Layer 10 of a small transformer language model trained on English Wikipedia (15 layers, counted from 0, width 128).
A neuron's activation on a vector x is GELU(weights . x + bias), where the dot is the dot product.

Input weights of the MLP neurons that the questions are about. A number n stands for n times 0.00074.
n54 (bias -0.026): -54 -66 -191 78 223 216 -126 -176 -322 57 55 254 -192 -192 -110 97 -77 30 65 188 -124 42 86 252 -22 83 63 -237 -80 0 -27 110 -117 36 -58 154 -356 -124 -117 218 135 -47 21 -17 -79 -14 164 5 -48 -93 -98 172 185 105 103 51 23 -126 26 18 -272 28 132 13 -34 -136 -94 22 8 -120 -76 -113 54 -231 -264 -266 -76 -39 80 149 0 -138 116 189 151 294 32 -167 108 205 4 457 18 -62 473 -49 -317 -96 -9 -328 -233 71 230 -177 -114 -43 118 -121 32 43 -81 35 219 60 203 -94 -54 -72 -80 -22 0 124 -5 -61 -77 122 74 80
n110 (bias 0.004): -54 8 27 -74 -168 46 -14 221 -112 160 104 -14 68 19 -72 -65 -56 72 7 -73 7 96 -66 -15 4 -94 83 62 241 55 187 -130 76 186 88 -120 229 -116 85 135 32 -103 -200 -26 -60 -82 143 104 -29 -238 27 -290 -312 93 179 0 80 85 183 -82 7 3 -165 61 -180 -10 102 109 -21 42 -175 -77 8 -48 93 -45 46 -36 -14 -25 170 -8 -84 -132 -197 -31 252 -120 -118 16 168 -19 195 -4 -32 91 66 -26 -266 -41 -160 -100 103 171 19 -159 -66 107 -93 85 12 -86 -73 -295 153 274 -168 77 202 206 30 98 -88 -22 128 189 -256 -226
n118 (bias -0.035): 149 119 62 -127 -54 242 -18 -99 -169 -87 227 -22 134 23 84 -26 238 177 30 -70 -104 72 -15 -15 325 -60 -168 -30 127 -26 210 -33 -187 -23 -137 263 112 -126 45 125 4 183 -155 -30 106 -131 -102 200 0 -111 166 -4 -15 -15 -150 -36 -51 53 -198 8 -53 -67 130 -55 0 -38 122 96 -221 31 -138 35 71 23 -71 -27 -40 -26 36 41 -361 -97 -58 104 -169 -67 28 -63 337 -257 -66 216 -69 85 113 -8 -212 -19 -97 -30 74 22 271 105 -43 -45 -24 28 -98 -75 75 -53 78 15 -204 -209 -358 63 73 -4 -15 104 159 -75 -30 29 -196 111
n120 (bias -0.013): -40 -140 -51 34 -58 179 -69 -7 -324 -128 130 -31 286 -53 -104 -192 -44 148 94 118 -38 37 91 -197 39 146 -76 53 -40 59 226 -93 18 98 263 36 64 64 -226 98 -175 91 87 25 192 -171 -17 110 -245 -43 47 173 -108 -34 -107 34 -3 -81 -132 141 -29 -49 -107 -212 10 91 -132 4 -247 -4 -31 18 258 71 33 -155 78 -73 190 153 4 -36 -112 0 -123 17 -53 10 -21 -7 -131 -18 -7 -11 -173 4 -11 -39 -27 78 -55 44 -78 216 129 46 -151 151 -96 127 44 121 178 55 -138 287 -47 -103 -69 -33 18 -291 4 -64 -115 0 103 -133
n145 (bias -0.022): -411 64 32 -142 -106 -33 -249 36 66 140 136 -254 130 -208 146 -275 20 -189 -89 -309 -66 -303 -94 18 59 -5 83 0 156 205 -47 -123 111 18 -168 118 -307 73 63 72 166 134 -110 243 77 71 174 272 -109 128 -143 99 -110 -9 -128 124 258 -144 -182 -52 64 -370 -155 210 -267 62 -257 73 25 -133 0 -65 122 199 38 165 174 248 -108 71 22 -60 111 27 -14 -38 -62 402 40 66 9 -80 14 55 5 -88 108 -45 212 127 213 -156 45 -44 -155 -59 118 -356 -61 -68 126 -118 80 -102 -24 -139 102 0 125 93 346 -176 -78 50 -98 78 -18 92
n272 (bias -0.042): -208 -45 -174 -147 -63 151 -238 100 153 -14 79 -60 -33 10 0 -132 0 190 37 27 -97 -134 -179 21 -3 72 189 -132 -76 3 0 -126 -225 -98 56 -58 87 -29 27 -153 -63 -47 13 -10 227 183 -46 60 -30 -114 70 71 62 109 110 4 18 -44 124 -82 -79 -127 114 -120 66 -35 -17 169 64 24 -105 173 -78 -24 -46 -83 56 -127 200 -157 -44 80 -108 -13 -24 26 4 -60 -20 -239 105 -57 -41 234 240 -108 89 38 -55 -21 81 -216 170 88 -36 14 -92 226 -25 -102 138 65 91 -17 -81 -102 -225 -251 145 245 -28 184 59 99 215 -159 -20 -80
n338 (bias -0.025): -18 11 72 -52 -72 15 79 182 -86 -88 44 0 146 21 -215 27 -31 196 146 -28 104 68 178 -7 -246 -242 -31 -178 -39 28 18 -134 87 29 -80 -36 -146 104 236 196 27 77 -83 39 53 96 139 110 0 125 25 224 46 -232 177 -227 129 -56 -39 -163 64 43 78 204 281 84 -87 29 -13 -151 34 -33 -4 0 77 -25 -149 17 34 52 -144 43 -43 -59 111 -116 -19 35 150 -96 -7 -147 -39 54 -64 -307 275 -46 -155 -35 102 64 112 -144 -22 -222 -18 19 81 113 -198 0 94 -273 -175 -4 11 84 -68 54 -166 -179 159 -4 -150 46 -21 100
n348 (bias -0.030): -227 -124 -26 121 63 -115 -101 22 77 -43 -132 -63 -14 -209 -222 -69 89 74 57 35 -134 86 -192 160 98 34 49 167 182 220 -4 151 -185 73 19 195 61 -24 -136 253 -164 7 -95 100 141 15 94 243 -178 66 -55 -52 -55 97 296 217 128 -147 43 -128 76 0 -36 78 -52 -106 155 62 24 73 49 63 -11 169 -304 -37 -69 53 -17 -28 -93 -48 -125 28 -117 -37 -80 0 43 -4 85 -101 134 11 241 -151 -49 -162 108 29 26 -104 -250 15 -270 -11 184 127 67 179 49 -25 -28 -197 -27 -55 22 -209 -66 232 -114 137 -81 -18 -57 -82 40 -99

Each question shows a token from some text and the vector x that enters the MLP there. A number n stands for n times 0.011.

"(": 50 -88 132 -96 72 -218 -101 119 72 2 -80 -27 92 -37 91 27 -126 196 -64 122 -10 130 -172 22 -43 -104 -31 -90 -46 65 -102 -3 70 196 -49 -55 40 -192 92 -207 -52 76 -6 -14 -5 37 -76 -20 174 177 -12 -85 43 178 81 -3 155 35 79 58 176 0 -62 -193 -84 -82 -125 -59 6 -81 -177 157 -15 89 -44 -59 -92 89 -75 3 -25 107 -39 4 -44 -97 -28 63 3 -30 67 83 19 63 -95 -19 -43 50 -92 52 -78 -45 -74 22 -9 -4 -119 -169 104 193 -10 116 32 -43 32 198 -78 -38 -3 -6 -85 23 -36 40 181 -96 -45 163
Which neuron lights up most? n110

"tr": -40 56 42 8 -16 -147 -98 -12 83 -143 176 -46 61 -74 111 63 -48 171 60 55 180 36 -180 -88 -53 -40 -13 5 42 -75 -12 24 73 -66 168 -330 -113 -184 93 -162 -48 10 150 124 -44 -130 29 -28 123 1 -9 -7 -10 150 27 33 4 95 -16 43 -36 76 -25 -118 -90 -192 -148 47 147 122 -68 103 16 14 -89 154 -56 -1 -124 70 -117 72 -58 -197 127 -115 130 65 46 12 -11 -99 -70 88 213 -31 62 26 36 42 -60 -49 -32 119 -45 28 -62 -239 68 42 -34 99 65 39 127 -31 -39 -31 -42 7 -76 -26 42 45 39 -64 -72 90
Which two neurons fire most, strongest first? n272, n145

"Y": 103 140 66 -14 -184 -133 -169 -69 8 -61 -39 3 29 12 119 -47 20 11 -147 208 70 -58 82 -59 145 -64 -26 35 -12 60 -99 122 -26 -85 36 -10 -62 56 26 -28 -205 -103 57 -170 76 -43 1 59 136 18 -73 -20 176 117 169 -106 190 -90 -31 157 68 11 140 -50 -87 -21 52 28 31 -83 -126 150 71 -110 151 -139 121 -80 -37 28 6 8 -78 -12 27 -12 78 29 -2 -49 26 -122 19 2 -3 78 -18 89 109 6 35 -173 -4 18 -47 -148 30 50 -7 119 -7 -20 -133 -17 -41 215 -7 86 -313 -124 -201 90 -64 114 -23 4 -103 113
Which two neurons fire most, strongest first? n272, n348

"the ": -12 25 27 -27 -28 -86 -307 -38 145 -76 -8 73 171 48 7 -6 -381 4 -50 65 -49 39 -78 -89 235 42 -76 44 72 -43 17 145 101 -64 19 -30 51 8 26 -132 -121 117 195 -152 -62 -45 -24 -37 79 -19 -69 -91 24 209 -23 15 53 55 -138 135 -71 -127 155 -58 -68 29 4 20 11 87 -50 113 111 -2 5 62 -125 -28 67 132 160 74 110 37 58 -104 49 59 45 -66 -19 -112 58 135 -146 73 -44 96 -59 -23 48 -2 -32 114 73 -87 -23 -113 -28 -27 83 -80 -26 -156 -51 12 50 18 -128 -193 -183 -23 40 33 91 -42 1 86
Which neuron fires most, and how strongly? n120, at about 0.7

"ive ": 14 -220 -17 78 -122 -178 -131 36 10 -136 57 109 103 89 89 -108 -395 82 53 35 191 61 72 77 24 -93 64 -7 -131 3 -131 93 0 -101 -12 -60 -118 -15 54 -8 -64 47 101 -149 -17 60 -10 21 158 -54 -162 -94 38 124 82 -28 267 10 -55 133 -57 57 37 144 -72 -61 18 -34 -58 63 -70 106 -30 -72 -28 -37 -51 -51 150 5 -93 69 -12 17 1 -36 73 29 -65 -43 14 22 139 -92 56 53 -152 16 118 -34 135 130 110 123 -25 -68 101 -163 -105 -7 -10 -68 -69 -116 -71 170 70 110 6 -45 -84 -30 33 4 -44 -40 -69 156
The three highest activations, in order: n54, n338, n110

"5": 133 -46 94 -8 -91 -143 118 142 63 -124 33 -43 35 -116 130 79 41 123 61 -74 -22 48 -251 -163 -54 -24 80 -81 31 -166 -174 126 109 61 52 -161 -91 93 49 -29 -49 37 12 42 62 -39 66 0 64 27 -12 -96 -119 209 106 106 22 -59 -29 12 88 -63 91 -22 -41 39 87 -38 -16 -26 -53 249 18 50 -87 22 -152 -27 -126 132 -77 -29 27 -146 2 -215 52 144 -23 -78 27 -22 -62 -32 105 -122 -76 60 51 30 30 -172 -165 39 -18 -74 -100 -170 123 66 20 176 -32 55 2 69 -30 -23 54 -85 -160 159 1 114 139 -113 62 64
Which two neurons fire most, strongest first? n348, n272

"2 ": -7 10 38 34 -74 -115 -57 101 170 -52 -3 21 157 177 63 37 -144 70 -124 -20 -1 -61 -102 -162 83 108 -1 -97 30 -114 -99 204 93 -87 -12 -242 -104 -75 80 -180 -114 6 239 -10 41 -11 -16 -10 212 -53 -44 -49 -6 215 133 -4 141 -48 -194 -10 -72 -182 53 -26 58 -122 77 61 -124 35 -40 224 12 -111 1 53 -18 -19 2 164 52 -15 -53 -24 106 -27 8 -31 -37 -184 -19 61 42 74 -135 -47 -16 -20 -10 39 48 41 -12 110 -6 -200 14 -192 9 -25 125 52 51 -1 -4 -32 0 50 20 -96 -136 103 91 41 71 -59 101 73
Which neuron lights up most? n272

"oc": 68 -50 209 -65 -113 -87 -74 4 95 -16 23 6 -9 -46 154 67 4 -90 -48 -32 -25 -116 -34 -80 42 181 -84 93 77 -57 -58 197 97 -1 70 -14 -35 26 -15 57 16 -54 66 -119 -97 28 35 -11 114 64 -113 -75 24 146 32 53 -41 85 -202 153 -67 176 -2 -222 -11 6 -127 -49 -20 6 -31 177 61 102 -22 27 -199 35 -232 18 71 -35 0 35 14 -159 136 99 2 76 213 -156 -114 41 27 -38 -66 -63 -117 57 46 -37 -141 48 6 -7 186 -147 28 -40 -66 127 -39 -72 49 -4 -39 94 -174 90 -17 -58 -127 111 -30 -125 18 234
Which neuron lights up most? n145

"\n": 15 -169 5 -59 -95 -228 -208 110 133 -78 49 -70 41 85 80 12 20 -20 -55 233 62 60 -33 -137 137 -10 7 -92 -19 4 -28 -6 -62 -48 95 -3 -90 -43 -13 -59 70 79 111 -74 -34 -26 -83 103 189 -100 29 -156 5 240 119 28 135 9 -66 85 -51 -125 67 -34 -74 -154 159 98 -214 164 -175 -29 115 -82 -60 -60 -75 21 125 139 28 42 -97 67 45 -208 -89 20 41 -46 15 45 -18 129 -152 -12 -63 125 110 2 44 -70 -34 89 -72 -66 99 25 -97 12 -61 -47 -73 24 -12 34 8 110 31 -98 -129 30 35 83 82 -73 20 206
Which two neurons fire most, strongest first? n118, n272

"|": 81 -66 33 175 -159 -179 -145 117 77 69 51 188 -18 -77 84 53 -92 220 -148 6 30 -3 -32 39 121 -50 -175 -6 24 -20 -60 139 -52 80 86 22 -195 69 35 67 76 -56 22 -100 -95 -32 -15 -60 118 -42 45 -62 123 96 178 -34 143 68 -12 41 -63 41 -8 -44 -117 -97 -21 11 -70 56 -118 -18 -6 -81 -15 -89 -77 81 46 25 37 -126 -20 -10 70 -120 -19 120 62 -191 -67 -162 39 41 -19 -2 106 167 -32 65 -31 39 -41 77 16 -140 56 -220 7 305 85 -36 51 48 30 137 -115 83 -88 -176 -142 -9 -115 74 -37 -80 -64 150
The three highest activations, in order: n338, n110, n54

"Ge": 123 87 10 110 -113 -154 -52 35 -19 1 -3 -20 98 -13 106 -66 33 -41 55 118 83 115 8 54 33 -58 -62 -13 -63 41 -122 193 -21 -57 26 48 -9 90 36 22 -100 -98 -71 -95 42 101 -13 45 161 87 84 15 48 274 -43 -28 -119 -51 -20 76 77 -46 -57 -67 -29 -46 -98 57 -182 29 -323 102 118 0 138 -67 -230 -129 -20 111 -135 -32 -88 93 17 -35 88 128 34 -113 -26 -101 -67 112 -94 97 -28 87 -45 -46 -116 100 55 14 -14 51 29 -136 -10 9 97 42 -39 -54 58 245 -54 -33 -180 -160 -185 119 -132 22 32 -10 59 71
Which two neurons fire most, strongest first? n118, n120

"F": 68 45 21 30 -191 -102 -325 105 32 12 16 98 72 11 84 -76 -2 100 -117 159 -95 -83 -15 -40 127 236 -115 118 164 -6 -49 156 37 -12 183 -19 -80 62 19 53 -211 3 127 -119 -80 -35 183 36 157 119 75 11 -51 159 16 -33 30 -8 54 105 0 166 49 -62 -14 -24 -17 -11 -111 32 -95 153 77 -95 99 -67 -9 27 -123 8 73 -31 -21 -26 39 -92 40 -8 79 25 47 -82 -23 0 -3 48 -96 38 8 -86 25 -143 -125 -30 27 -156 -27 -124 93 46 -128 76 -73 -7 -63 -51 -35 65 -138 -137 -136 97 -127 118 -17 -242 11 64
Which neuron lights up most? n348

"dep": 28 -31 -78 76 24 -62 -365 0 108 -73 -30 10 94 -49 35 -16 -50 216 -294 -205 118 1 -38 106 -26 -58 -121 -78 16 18 -91 48 -61 -152 160 -98 93 154 40 -73 -14 -64 168 17 -157 -9 62 -49 22 22 1 6 -124 135 69 -122 -87 154 12 69 57 60 -46 -117 -160 10 -63 -38 93 67 -85 71 19 -61 79 22 -112 38 7 53 -79 85 -31 161 107 -17 145 11 26 49 44 -88 42 -128 -93 123 -135 -10 -23 -101 101 -46 40 28 20 -33 64 -199 66 97 -42 60 30 -13 23 165 -28 51 23 -154 -33 164 -34 124 -59 0 129 68
Which neuron lights up most? n110